Layer 4 of a small transformer language model trained on English Wikipedia (12 layers, counted from 0, width 64).
A neuron's activation on a vector x is GELU(weights . x + bias), where the dot is the dot product.

Input weights of the MLP neurons that the questions are about. A number n stands for n times 0.011.
n0 (bias -0.113): 25 -17 4 -20 25 -1 32 32 11 -17 9 11 -6 33 37 3 -1 26 -23 -4 1 -17 11 -18 -25 -26 39 -16 7 -21 30 17 -13 33 2 17 -9 -48 19 12 3 14 45 50 -31 2 21 5 -45 9 -29 -3 -26 21 4 29 18 37 -25 -17 -18 12 23 43
n5 (bias -0.211): 24 -7 16 36 -16 -12 28 -32 -9 -16 5 -18 0 -1 -26 53 -2 23 0 -4 26 15 11 47 -5 -7 -24 9 -3 -10 -22 10 -53 28 60 -12 19 22 43 14 16 31 -1 8 -6 -11 -29 -70 -6 22 13 -21 -18 11 -3 6 23 -18 -52 -34 20 -15 -20 -27
n18 (bias -0.116): 48 7 0 0 18 38 19 -20 3 3 -4 32 -25 32 6 0 -31 6 11 -36 0 -23 5 -13 19 -22 -8 40 30 -44 42 9 -1 5 -23 -5 6 -8 -41 11 -19 25 -30 2 10 17 -15 62 33 28 0 18 11 -4 12 20 5 28 6 -3 -7 -18 43 34
n26 (bias -0.306): -12 -6 11 20 17 11 -33 14 0 98 -38 -34 13 11 18 -11 -1 9 -18 -8 9 12 51 51 -3 3 53 33 18 14 -32 -6 -7 12 14 -27 -1 -18 22 8 50 -1 -38 -45 -43 37 -4 23 45 23 -8 14 -18 11 0 -59 -29 -7 -7 7 19 -56 7 -37
n38 (bias -0.152): 37 48 15 6 28 -7 -9 -16 -2 -18 -13 -48 -25 -30 8 -5 -21 21 30 17 9 30 5 -18 13 -18 -42 1 -21 -44 37 33 -5 26 20 -16 -51 -16 22 -9 -7 -25 25 -49 -1 -52 3 12 30 19 -11 -8 -23 -1 32 -42 6 15 -14 11 -9 -19 0 -19
n40 (bias -0.222): 7 -1 53 15 7 -5 20 38 -21 -36 17 -9 -14 -24 30 20 -46 4 -1 -38 15 -5 17 11 20 50 -33 4 27 61 -36 -8 5 22 -5 -7 -2 -6 -15 -43 -45 -33 -5 -37 -17 17 -23 -42 14 10 -5 9 27 -41 18 14 68 16 -17 -26 -20 -48 0 -59
n63 (bias -0.049): -14 -69 -26 22 -7 -28 -32 8 7 15 5 0 -25 -46 -17 0 -19 -18 29 -27 8 -8 8 20 -13 -4 10 19 -30 -27 31 17 -28 -4 -28 -48 -40 39 12 -27 -5 -48 -8 -18 -32 -15 -2 -54 9 -30 28 -13 -28 2 -17 7 21 1 -19 13 -2 -2 20 -21
n86 (bias -0.133): -17 -2 8 -21 3 -17 -11 3 -26 30 -31 -25 9 6 2 1 -18 24 -41 -25 -6 5 -25 -23 25 52 5 13 11 1 5 12 -31 10 11 -12 -7 -20 21 6 2 28 -21 16 2 26 8 21 -16 -18 4 -42 11 -9 -19 -20 -8 -17 16 16 -11 -20 -5 5
n114 (bias -0.156): 0 70 -15 60 -15 -32 -10 12 -17 16 -12 5 -12 62 21 -29 -24 -19 -32 18 28 12 31 -3 -7 7 12 -4 7 -42 11 24 -27 2 -7 3 -12 -8 36 23 -38 29 11 23 -9 -6 -20 -23 33 40 56 46 91 10 57 16 -19 -7 -1 -20 -11 -8 -4 -20
n120 (bias -0.181): 48 -23 -39 -6 -4 -5 23 19 30 -9 12 -12 -18 -23 -19 5 -1 -19 -8 24 10 28 35 1 26 -1 24 6 6 23 16 -1 17 11 2 -23 -54 17 -15 2 27 2 7 -10 -7 5 54 -15 -52 23 -15 21 -35 -20 4 9 -21 59 24 -23 2 -14 -10 15
n121 (bias -0.211): -34 -15 11 -7 7 -31 -17 -24 44 16 -5 -29 12 -13 -30 36 -47 -14 -3 23 -5 25 -27 8 6 -9 8 -1 1 -7 -5 -3 -3 16 33 33 -12 -4 2 -2 -13 47 -16 -28 53 13 -10 9 -4 0 27 14 -8 14 -16 24 -52 14 -5 25 -11 -32 1 -38
n124 (bias -0.361): -40 19 22 40 28 49 -7 16 62 34 -20 -10 -34 -20 8 17 -8 -51 -3 -31 50 6 65 17 -33 -15 -9 12 -10 16 -22 -39 -3 -10 2 63 49 -20 -2 -50 -22 20 0 13 -6 33 66 60 -20 8 35 18 17 4 -27 -1 0 29 49 17 -53 -6 -15 40
n144 (bias -0.146): -51 21 -18 -38 -46 -37 -45 2 -13 -17 11 -3 -38 4 -8 -12 -40 3 20 -41 -5 17 -2 -22 18 12 -47 24 -60 -20 -12 -26 3 2 22 17 -15 -13 24 -49 -15 -5 3 -20 41 12 1 -27 -7 -2 13 -10 -8 -2 -22 42 -9 -15 -26 0 29 -6 -2 -13
n156 (bias -0.300): 18 34 35 2 13 -5 -28 0 21 26 2 42 11 -6 -45 -1 -13 13 44 15 6 23 -9 -39 5 36 37 36 -20 -4 -6 -5 5 71 18 31 -11 6 26 -25 23 -4 -26 7 -3 15 65 3 -26 2 39 -9 -15 24 59 14 -23 -13 -10 13 -3 -12 -32 8
n164 (bias -0.214): 13 -8 10 -5 13 16 4 5 5 -4 4 -27 -9 4 46 1 8 22 4 1 -20 11 -22 22 1 24 0 -1 5 6 -1 -6 -22 14 16 -47 -25 12 21 42 21 -17 0 -34 -2 38 -34 -11 7 19 -2 -47 -31 35 -29 -9 5 15 -13 -31 1 -17 10 6
n173 (bias -0.149): -8 4 71 -6 -52 55 5 -41 33 5 24 -2 -6 8 4 -7 -5 -2 23 -18 23 9 20 -16 20 -31 -2 -3 2 -52 -7 26 6 24 -29 18 -23 -29 21 8 -22 -33 -11 -8 -49 -8 -18 49 30 23 70 -25 -2 3 1 12 25 -5 19 19 -51 24 7 -16
n177 (bias -0.121): 1 -28 -3 40 2 7 -23 19 -17 61 -14 -7 -17 -18 26 1 -49 -10 18 14 -35 30 -16 -15 20 -16 23 2 -35 -7 -45 22 -19 -12 -13 -10 -49 24 14 35 -1 -1 -18 23 -3 22 -3 8 -20 45 55 43 -15 -34 15 -19 2 19 -20 8 23 3 -21 19
n187 (bias -0.297): 0 -41 -38 -15 11 -4 12 22 -23 -1 -42 4 -52 11 -40 -3 -6 10 9 -24 18 2 -11 -36 4 -13 -4 48 23 -9 22 40 -53 20 11 14 6 -11 34 9 -14 22 -33 24 3 -3 17 5 -22 -37 -34 30 -14 15 -55 -11 -1 12 21 -4 -9 1 12 -35
n190 (bias -0.122): 15 40 -38 12 -13 -14 0 -4 16 1 -18 -11 23 21 -24 -7 7 -30 -4 5 2 -38 -40 17 25 29 49 -8 -21 7 7 27 -8 -14 -12 -19 -27 -6 43 -57 25 -27 -18 -41 -14 8 -18 -42 29 15 -23 -19 -28 6 -6 -27 25 20 33 -36 -7 23 -1 -47
n192 (bias -0.243): 25 2 32 -33 -2 9 -31 1 26 43 25 3 33 -12 4 14 -3 22 23 -3 19 29 28 -21 45 9 6 17 -4 -6 14 8 1 66 23 39 -28 12 -7 -1 21 47 -9 -15 52 -7 35 23 -31 37 -9 -30 -23 16 7 -35 -32 17 20 14 7 -6 8 -6
n201 (bias -0.229): 23 -3 25 -3 36 3 -11 -16 24 -1 6 -52 -22 -58 16 56 -6 22 -24 -9 14 31 -14 18 24 4 -25 41 -1 19 -25 -11 7 12 10 10 -1 10 -20 18 22 4 -16 12 -5 25 11 -34 19 -15 -24 27 -27 -11 32 -53 14 -9 -25 -15 -29 40 43 11
n205 (bias -0.181): -15 -23 50 -4 24 -44 -27 10 0 -65 -4 -41 -14 -5 6 55 -27 -30 24 37 21 8 -12 -13 13 -30 -21 -31 -35 -12 -13 23 -30 -2 -17 7 19 -12 11 18 6 10 -16 -33 -24 3 -12 -10 -18 11 -2 -4 0 -5 6 19 7 -60 -12 19 72 45 26 -17
n208 (bias -0.136): 32 55 11 30 36 16 -8 31 -3 30 21 -9 -27 -11 14 29 15 13 -58 -28 -36 -24 -4 34 -10 7 -21 12 -19 1 -10 22 -3 -2 32 15 -3 18 -16 -14 -12 -31 9 -22 47 2 18 -20 -7 70 -28 11 -19 7 -53 12 11 27 7 19 -36 16 29 -49
n210 (bias -0.232): 15 39 -19 6 34 18 20 -5 -29 11 26 8 -21 -1 -5 35 2 68 -12 -7 12 49 52 -8 14 -17 -2 18 53 -24 17 -9 -8 32 13 60 -5 -13 -13 -14 14 1 28 -19 4 -30 -26 23 -12 19 35 49 42 65 25 18 -23 -6 -28 8 -10 -76 0 23
n213 (bias -0.220): 34 6 23 -47 36 -12 3 12 7 -7 -6 -7 27 52 -6 -25 -7 -12 -29 -40 27 -33 8 -11 38 27 -2 -58 32 -4 11 -19 -17 -9 7 58 10 -14 -4 3 28 7 -17 37 13 -3 -3 10 8 -11 -5 -7 -14 -4 15 -18 61 -35 24 -29 28 -14 10 41
n215 (bias -0.167): 4 31 -1 -26 -7 -58 49 -2 37 3 11 -15 -46 -15 6 62 -7 23 38 25 -30 30 -17 -8 -19 -18 -22 16 14 34 -7 10 16 16 -8 -17 12 -7 -18 -6 27 -14 -9 2 13 -16 -1 -16 29 -17 -7 4 -22 -14 18 -57 31 38 3 -3 -3 13 12 -32
n222 (bias -0.137): 1 -6 3 7 44 -23 -24 11 29 -11 22 -3 7 -27 -14 -18 -8 24 17 55 21 20 -28 -5 -11 32 -31 15 -4 1 -18 14 10 40 0 -17 24 -24 -16 -29 -37 -9 -6 -42 4 -16 9 46 20 30 -39 15 -44 38 -27 -29 -5 -22 0 -8 10 11 -6 13
n224 (bias -0.165): 10 24 44 -16 15 24 -11 -33 11 -23 15 -33 -26 38 42 -12 -1 16 -71 -15 18 -43 10 -18 45 11 -54 28 27 -13 -42 -3 8 7 -15 14 -11 -26 37 12 -17 24 -29 3 43 -8 -17 -63 -36 24 10 5 16 -24 37 -10 -13 -3 18 18 49 27 22 -14
n225 (bias -0.116): -7 0 10 23 -12 -22 13 18 66 17 -11 -31 3 -27 35 5 -20 -11 0 6 -32 -33 59 -5 -3 32 -12 -1 44 16 11 1 17 6 -25 36 8 -21 -32 -11 -22 17 -9 -27 27 -44 4 23 31 12 19 -31 23 -38 6 11 9 4 35 1 -46 -7 -27 -31
n226 (bias -0.190): -19 -10 -34 -35 13 -21 -35 10 4 10 -48 -63 -22 20 32 -20 5 41 -9 41 -5 -44 41 -25 -8 -14 39 0 -8 -2 -3 -13 4 -19 -3 5 12 19 -19 -7 -13 25 -53 12 -31 46 9 -11 -6 -31 -20 -19 -10 -16 -71 -7 -38 3 -31 -31 -39 -10 -7 14
n241 (bias -0.251): 18 -14 -44 -15 12 19 3 31 4 26 -6 -9 -14 1 -5 13 -48 17 22 16 12 5 31 -20 28 12 -13 -25 -16 20 12 11 10 -24 -26 80 8 -24 -9 -28 -4 37 -38 20 1 13 -47 39 -15 17 31 25 60 -47 -17 -1 27 30 4 -12 48 2 -48 49
n249 (bias -0.167): 34 24 69 1 45 -12 -16 27 39 -46 -16 6 17 40 46 -26 21 -28 -6 6 16 -12 10 -12 5 2 44 26 3 -27 -34 -17 -7 49 -18 38 -3 -7 -15 -6 -14 9 -34 -5 0 -30 48 -1 10 16 27 -27 27 16 15 -32 1 10 33 -12 -19 -36 -10 24

Each question shows a token from some text and the vector x that enters the MLP there. A number n stands for n times 0.058.

", with": -14 -19 -24 1 6 4 -29 -23 1 -8 -5 17 10 -10 9 6 52 4 55 -6 18 -3 -23 18 13 -37 22 6 11 -16 -21 1 51 -25 -45 10 -2 19 -28 5 -13 -14 14 -1 13 -41 -7 3 9 22 -11 -20 13 -22 -3 -8 0 6 6 43 -14 -8 14 -25
Which two neurons fire most, strongest first? n173, n63

"ia": -9 -11 7 13 -25 20 21 -20 -23 -14 -22 9 16 -4 -21 -1 12 2 36 12 12 31 -12 3 -1 5 -9 -1 -19 -7 35 -34 34 15 -21 34 11 -24 -42 26 17 -15 -12 -1 -9 -20 -11 -22 -7 14 -47 -30 -3 -3 29 22 -20 2 8 62 4 -13 -10 -11
Which of these neurons fires most? n156

"ird": 13 -19 2 8 -21 2 -11 -6 -81 4 -6 54 33 -6 -5 -16 -17 -1 13 -1 26 16 -47 17 -7 30 -3 -8 -3 21 42 -14 43 -29 -1 3 5 37 -26 -32 2 14 1 5 26 -17 -28 -6 41 4 -22 -33 -6 -18 21 1 -29 3 0 25 -4 1 -31 -9
Which of these neurons fires most? n190

" how": -14 -4 -10 -14 -17 9 -15 -39 -11 5 -24 3 -12 -8 -25 4 45 -6 51 2 -1 4 -30 16 3 0 21 1 7 -24 -4 5 42 -23 -25 28 10 30 -25 14 -1 -26 10 15 8 -29 3 -11 41 -9 -48 -9 14 -14 -35 8 2 30 8 19 13 -1 -2 -18
Which of these neurons fires most? n215

"N": -15 -18 -1 10 -15 31 -6 -8 -39 -4 1 26 -8 -14 -18 2 15 -12 43 -3 23 -7 -1 4 -6 17 -14 1 -10 51 0 -47 12 18 -34 20 10 24 -48 28 10 9 -5 26 -11 2 26 15 -19 20 -17 -20 -10 -24 -6 0 1 -17 -10 53 -23 -24 -10 -16
Which of these neurons fires most? n124

"An": -5 -1 -15 21 -12 3 -21 -31 -33 3 -14 37 -5 0 1 -6 14 -39 43 -37 7 16 -10 9 -15 21 -6 -15 10 46 19 -24 42 -3 -10 29 12 7 -2 -12 3 8 -19 4 4 16 -27 -18 -38 0 -1 -34 9 2 -2 17 -17 13 38 21 -1 -23 5 -9
Which two neurons fire most, strongest first? n124, n144

", B": -29 12 12 15 -20 19 -17 3 -29 12 -34 36 -10 -8 9 8 13 -13 30 -12 25 28 -33 -2 -12 -8 16 15 7 37 16 -10 15 -20 -27 8 4 22 -44 18 -11 -15 -18 14 25 -17 -34 -20 -26 19 -20 -37 33 -17 10 14 22 0 -10 14 11 12 -11 -33
Which of these neurons fires most? n40

"P": -18 1 3 -10 4 36 -35 -1 -21 -35 -8 24 15 3 -13 0 39 -10 20 -23 29 26 7 -10 -9 15 8 -25 -18 37 23 -55 19 -18 -15 22 2 35 -46 9 -1 12 -11 40 -23 -1 -2 7 4 11 -10 -20 -22 -14 -8 28 -9 -1 6 -9 14 -11 -4 1
The most active neuron and its activation: n213, at about 3

" species": -12 -30 12 12 3 8 -3 -56 -42 -30 0 9 7 -11 -1 -22 24 33 9 17 23 -21 -38 2 1 -12 -8 -7 -22 12 7 -21 28 -29 -21 -11 26 10 -44 33 9 12 6 24 21 -14 -25 -6 5 -1 -45 14 16 23 17 15 -6 16 27 14 0 -11 35 -29
The most active neuron and its activation: n18, at about 1.9

" and": -19 -30 -20 -11 -2 7 10 -31 -2 3 -15 17 -7 -7 17 -1 31 29 38 -10 2 11 -27 10 -8 -13 26 5 16 -11 6 1 53 -24 -52 19 -10 4 -28 13 1 14 -8 13 -9 -33 9 -9 25 15 -58 -7 25 -18 -3 -33 3 -15 -1 37 17 4 19 -26
The most active neuron and its activation: n215, at about 3.4

" H": -9 -8 7 3 -33 8 -15 22 -47 7 -28 5 -15 3 8 0 50 -10 9 -4 16 30 -10 -16 1 -34 11 13 -9 -2 3 -19 41 -21 -38 6 4 32 -8 13 9 -6 14 52 -7 6 -3 -8 -16 24 -48 -42 12 13 16 3 15 2 -21 -8 21 -7 -42 -1
The most active neuron and its activation: n177, at about 1.2

"e": -2 -37 -2 -19 -36 -9 21 -13 -39 -8 8 20 20 -4 1 -14 38 -4 -10 7 0 25 -17 -1 14 -4 -21 -18 -14 18 29 -35 32 14 -48 11 -17 -7 7 28 0 1 22 34 -7 -22 15 -2 -20 19 -43 -7 8 10 6 18 -23 10 13 43 14 -10 9 -30
Which of these neurons fires most? n120

" Val": -9 10 6 -4 -33 10 12 -47 -35 -26 -18 11 2 8 -28 -22 34 -8 4 1 23 1 -4 -7 3 -17 2 -1 -9 22 8 -36 66 16 16 -2 20 37 15 -1 8 -8 3 18 22 -13 -10 -24 -23 8 -26 -49 29 8 4 -11 7 -1 13 19 16 -16 -34 14
Which of these neurons fires most? n5

"I": -4 -9 -5 5 -27 35 -35 -7 -26 7 -4 25 22 1 -9 0 23 7 38 -9 9 26 -22 -19 -24 19 5 -1 -11 26 42 -36 -9 -18 -41 17 24 10 -24 39 -12 2 -1 12 -23 7 12 -11 7 17 -28 -28 -18 -32 -5 13 -4 5 -4 9 -8 -12 16 12
The three highest activations, in order: n18, n226, n63

" =": -27 -33 22 19 -15 -12 -13 -33 -12 -22 1 6 39 1 1 4 48 8 13 5 5 0 -23 27 -14 -23 22 -11 17 41 -14 2 15 -33 -7 -27 9 -1 -2 -1 -16 37 20 20 26 13 -40 -12 -10 23 -26 -10 -15 23 3 -8 -41 1 20 26 -14 -14 8 -15
Which of these neurons fires most? n121

".": -6 -34 -1 27 -2 -1 13 -30 -20 -7 -30 0 21 -14 4 -17 33 26 12 0 -7 27 8 7 14 -19 32 -10 31 11 -2 -36 -13 10 -35 -21 18 8 -5 28 -24 17 -25 1 -19 -5 -5 -1 19 6 -43 -8 4 19 32 -25 -36 6 -11 51 -22 -2 -4 -8
Which two neurons fire most, strongest first? n26, n226

" War": -14 -35 -9 2 -2 5 4 -18 -49 17 10 35 14 -21 -17 -17 40 3 17 6 34 11 -22 11 -6 4 11 1 -14 7 42 -39 9 -3 -24 40 28 32 -15 17 4 -22 21 11 14 -25 -45 -32 32 -4 -38 -32 -4 3 7 -14 -9 -10 6 9 17 -3 -2 -13
Which of these neurons fires most? n63

"akes": 11 -11 -7 9 7 -3 -6 -19 7 -15 -8 20 32 8 -2 -24 27 -17 16 15 30 26 -64 29 39 3 -17 4 -26 29 22 2 17 -32 -12 -5 -10 -1 -16 0 -27 4 7 1 -14 -16 -7 11 -11 -5 -53 -27 -21 -10 13 2 -12 7 19 48 5 -18 -13 -10
The most active neuron and its activation: n222, at about 3.4

" second": 9 -6 5 18 -9 -3 -30 -19 -66 -2 -7 51 -1 -8 50 -34 28 5 7 3 26 -17 -1 -6 -11 6 -6 -20 7 14 19 -25 46 -37 9 -36 -18 26 -24 -20 4 27 18 42 10 -25 1 -7 20 20 -32 -4 11 -3 -2 -7 -22 -2 22 19 -13 -20 -32 15
Which of these neurons fires most? n114

"ons": -19 -28 27 -2 -3 5 26 -51 -39 2 14 4 24 19 -16 -15 12 -2 -11 7 14 -9 -40 20 27 -13 -13 -21 -10 17 13 -9 16 -24 -11 9 -8 -9 -31 -9 -13 -15 22 27 -11 -34 -5 -2 35 12 -38 10 -7 15 32 -20 -17 -15 15 43 22 -3 -22 31
The three highest activations, in order: n213, n222, n224

"ct": -16 -19 -1 36 9 -5 17 -17 -42 10 -9 0 9 10 28 3 26 11 -7 -9 -11 11 -26 17 3 10 -36 15 -24 18 17 -42 23 -38 -47 11 2 6 -3 -8 -8 15 28 35 8 -14 -23 14 32 -9 -53 -23 -9 17 7 4 -29 -5 27 51 -17 -5 -27 5
Which of these neurons fires most? n86

"w": -8 -19 0 12 -18 -17 2 7 -50 12 8 44 -11 15 -12 -6 16 -13 8 -2 1 46 -49 7 -18 -4 -6 -4 3 23 0 -34 21 -9 -40 37 0 54 10 5 -5 4 28 19 14 -11 20 -8 -2 29 -71 -24 -5 -9 -27 8 -16 0 -16 44 2 11 -10 -15
Which two neurons fire most, strongest first? n208, n144

"2": 13 -1 -1 9 -32 -3 -18 -21 -30 -20 -14 23 10 22 -15 -13 46 -26 -1 8 19 15 -17 10 -25 1 12 -21 -5 10 8 -34 46 -13 -19 30 5 -21 -35 -13 19 19 36 42 -10 4 -4 -26 -19 30 -22 13 -27 11 12 -3 20 9 -23 9 -7 8 5 12
The most active neuron and its activation: n0, at about 3.8

"com": -23 -33 -8 10 -11 23 29 -39 -23 2 -13 -1 27 2 -23 -2 39 -16 14 -7 -19 -4 -9 -5 4 7 37 -22 0 11 0 -35 13 -10 21 1 -13 -5 -27 29 -11 19 14 20 -8 -9 -22 -28 17 -2 -47 1 -14 26 21 -8 -22 5 18 60 16 -25 3 17
Which of these neurons fires most? n26

" (": -28 -10 17 -5 16 -13 -17 -26 -21 -26 -8 17 7 6 -20 -4 37 -7 35 2 -17 -10 16 7 2 -16 27 -1 18 51 -17 -13 -8 -33 -12 -5 9 -17 1 19 16 21 27 28 35 -19 -23 -11 -7 25 -29 -34 3 -37 21 17 7 -23 -17 27 -9 13 3 -19
Which of these neurons fires most? n205

"en": 12 -35 4 23 -11 6 5 -21 -37 4 16 9 3 7 -5 -11 35 -2 -9 8 12 -6 -20 7 -1 0 -29 -30 -16 16 9 -60 23 16 -48 22 -9 2 -21 6 10 -12 49 17 26 -16 -8 -5 -5 29 -52 -4 16 3 12 21 -15 -19 -1 69 2 -12 -9 7
Which of these neurons fires most? n210

" up": 7 -23 -9 -4 10 7 -10 -12 -12 -18 -4 0 7 5 -8 -17 36 0 38 5 -11 -6 -3 6 37 2 12 3 2 -2 -7 -18 21 -61 -13 18 -4 34 12 23 -6 -25 34 18 -20 -30 2 -8 29 20 -45 -22 9 -23 -6 -16 3 17 12 12 17 -32 -32 -18
Which of these neurons fires most? n190

" a": -16 -19 23 38 -22 -20 -24 -41 1 -3 -40 -4 5 -5 18 -4 30 -17 32 -13 9 -23 -23 4 -21 -4 18 -9 12 10 6 -10 48 -48 9 37 8 -17 11 2 26 -18 39 12 13 -20 -3 4 1 -5 -33 -18 19 1 -18 4 14 -12 35 17 -3 -4 0 -6
The most active neuron and its activation: n225, at about 2.8

"ives": -7 -32 17 -2 15 -21 4 -46 -35 -6 16 22 27 -10 2 -9 27 12 9 10 17 25 -44 33 19 -4 -30 -21 -29 14 55 -4 23 -10 -21 -7 12 14 0 21 -18 -17 17 1 18 -35 -6 1 -2 6 -39 -12 9 -16 11 -5 -19 -8 1 34 6 -21 0 -17
The most active neuron and its activation: n38, at about 2.9

"and": -9 -37 7 34 -16 7 -7 2 -60 20 10 11 16 -3 -30 -20 0 15 15 4 19 21 -50 4 3 15 -6 -3 -13 16 33 -46 44 -18 -35 28 16 15 -8 7 19 -19 11 9 11 -21 -19 -5 25 4 -46 -30 -27 -7 8 8 -33 -1 14 40 8 10 -10 -10
The most active neuron and its activation: n222, at about 1

"s": -30 -42 9 18 -4 22 3 3 -45 -21 11 37 16 5 -32 8 36 -18 18 -3 19 18 -30 3 7 -23 -24 0 -7 16 10 -29 6 -35 -17 19 0 3 -31 0 2 -13 23 27 -15 -17 -17 -24 18 11 -48 10 23 13 -7 -20 -1 3 -2 50 41 6 -7 6
Which of these neurons fires most? n205

"0": 14 -14 14 13 -18 1 -4 1 -43 -11 -17 31 0 14 0 -11 46 -18 -3 13 14 14 -12 1 -5 -1 2 -15 -4 0 2 -46 42 0 -23 7 -20 -20 -28 -5 -1 19 30 34 -20 25 -6 -29 3 26 -43 -9 -22 28 13 2 14 19 -15 22 -29 13 -33 15
The three highest activations, in order: n0, n120, n249

"amp": -7 -19 16 5 -24 0 16 -20 -24 -6 5 -6 28 8 -14 -13 22 8 -14 1 3 40 -55 32 18 6 -7 -26 0 45 23 -22 14 -32 -2 18 7 33 -7 -37 -25 -2 -2 39 -13 -12 -20 -5 21 1 -26 -27 -4 12 27 -28 -8 10 27 -9 19 -6 -49 1
Which two neurons fire most, strongest first? n190, n213

"-": -23 -53 -10 37 -15 -13 -4 -22 1 -6 -29 8 -7 4 17 -6 43 0 17 -20 -6 1 -9 38 -4 -6 3 5 6 37 3 -22 2 -11 -2 30 -14 -4 -34 34 -8 11 -4 3 -2 9 -10 13 -5 28 -44 -40 -10 0 39 -9 8 -23 1 34 31 -21 -5 -1
Which of these neurons fires most? n26

" D": -41 -11 -8 9 2 33 7 8 -54 -5 -15 13 -12 1 9 4 13 -12 18 -3 2 1 -15 10 2 -21 -15 9 -17 51 6 -23 60 7 -15 -1 2 37 -14 1 8 -12 14 49 1 10 -16 -4 -7 0 -49 -50 -2 10 4 1 13 -34 27 14 16 -7 -28 -31
Which of these neurons fires most? n40

" exp": -28 -2 13 -5 2 16 -8 -25 -34 6 1 0 3 5 1 -7 45 -1 8 -4 -25 15 -14 -5 -16 9 15 -9 13 -1 -37 -9 40 -37 1 12 -7 65 -17 13 -12 0 13 27 -25 -20 0 7 50 0 -20 -25 -38 5 -12 -2 12 7 35 6 19 -21 -46 -15
Which of these neurons fires most? n26

"ast": 3 -26 -1 24 -10 -2 -12 -23 -43 -9 -8 26 1 -25 -26 -25 16 22 20 -8 29 29 -24 9 3 29 -28 3 -2 33 16 -31 29 22 -18 41 -2 16 -14 -21 1 -6 -12 14 8 -13 -23 18 30 12 -34 -20 -30 -9 18 3 -24 -10 9 61 -14 -11 -38 22
Which of these neurons fires most? n222

" ": -16 -45 15 4 -35 5 -9 -34 -7 -13 -20 38 21 4 21 -13 67 16 2 9 -17 15 13 41 -13 -18 -22 17 -5 14 -5 -19 -10 3 6 10 2 18 -15 9 8 13 0 20 12 -9 -14 -20 4 27 -46 -14 19 -11 10 -13 17 -34 8 31 -12 -6 -15 0
Which of these neurons fires most? n5

" four": 15 -25 22 18 -20 -18 -45 -35 -72 -19 -19 16 -9 -6 21 -7 25 18 20 -3 -10 -39 -24 29 -11 0 9 -10 0 9 18 -14 27 -19 0 -17 19 10 -28 12 14 17 5 32 -2 -23 5 10 7 12 -21 -17 20 -20 -22 -5 31 19 6 45 -4 -7 -27 15
Which two neurons fire most, strongest first? n226, n18

" Young": 7 -31 -5 -3 -42 -1 -3 -3 -44 14 25 29 -7 -20 3 -34 55 -23 33 10 8 -10 -25 32 12 -18 3 -7 -8 4 28 -14 24 19 -14 -8 13 27 -16 9 8 -18 -6 31 8 -10 -23 -10 0 -9 -43 -27 20 -20 -7 13 -3 11 -1 29 8 -22 -18 -3
The most active neuron and its activation: n63, at about 3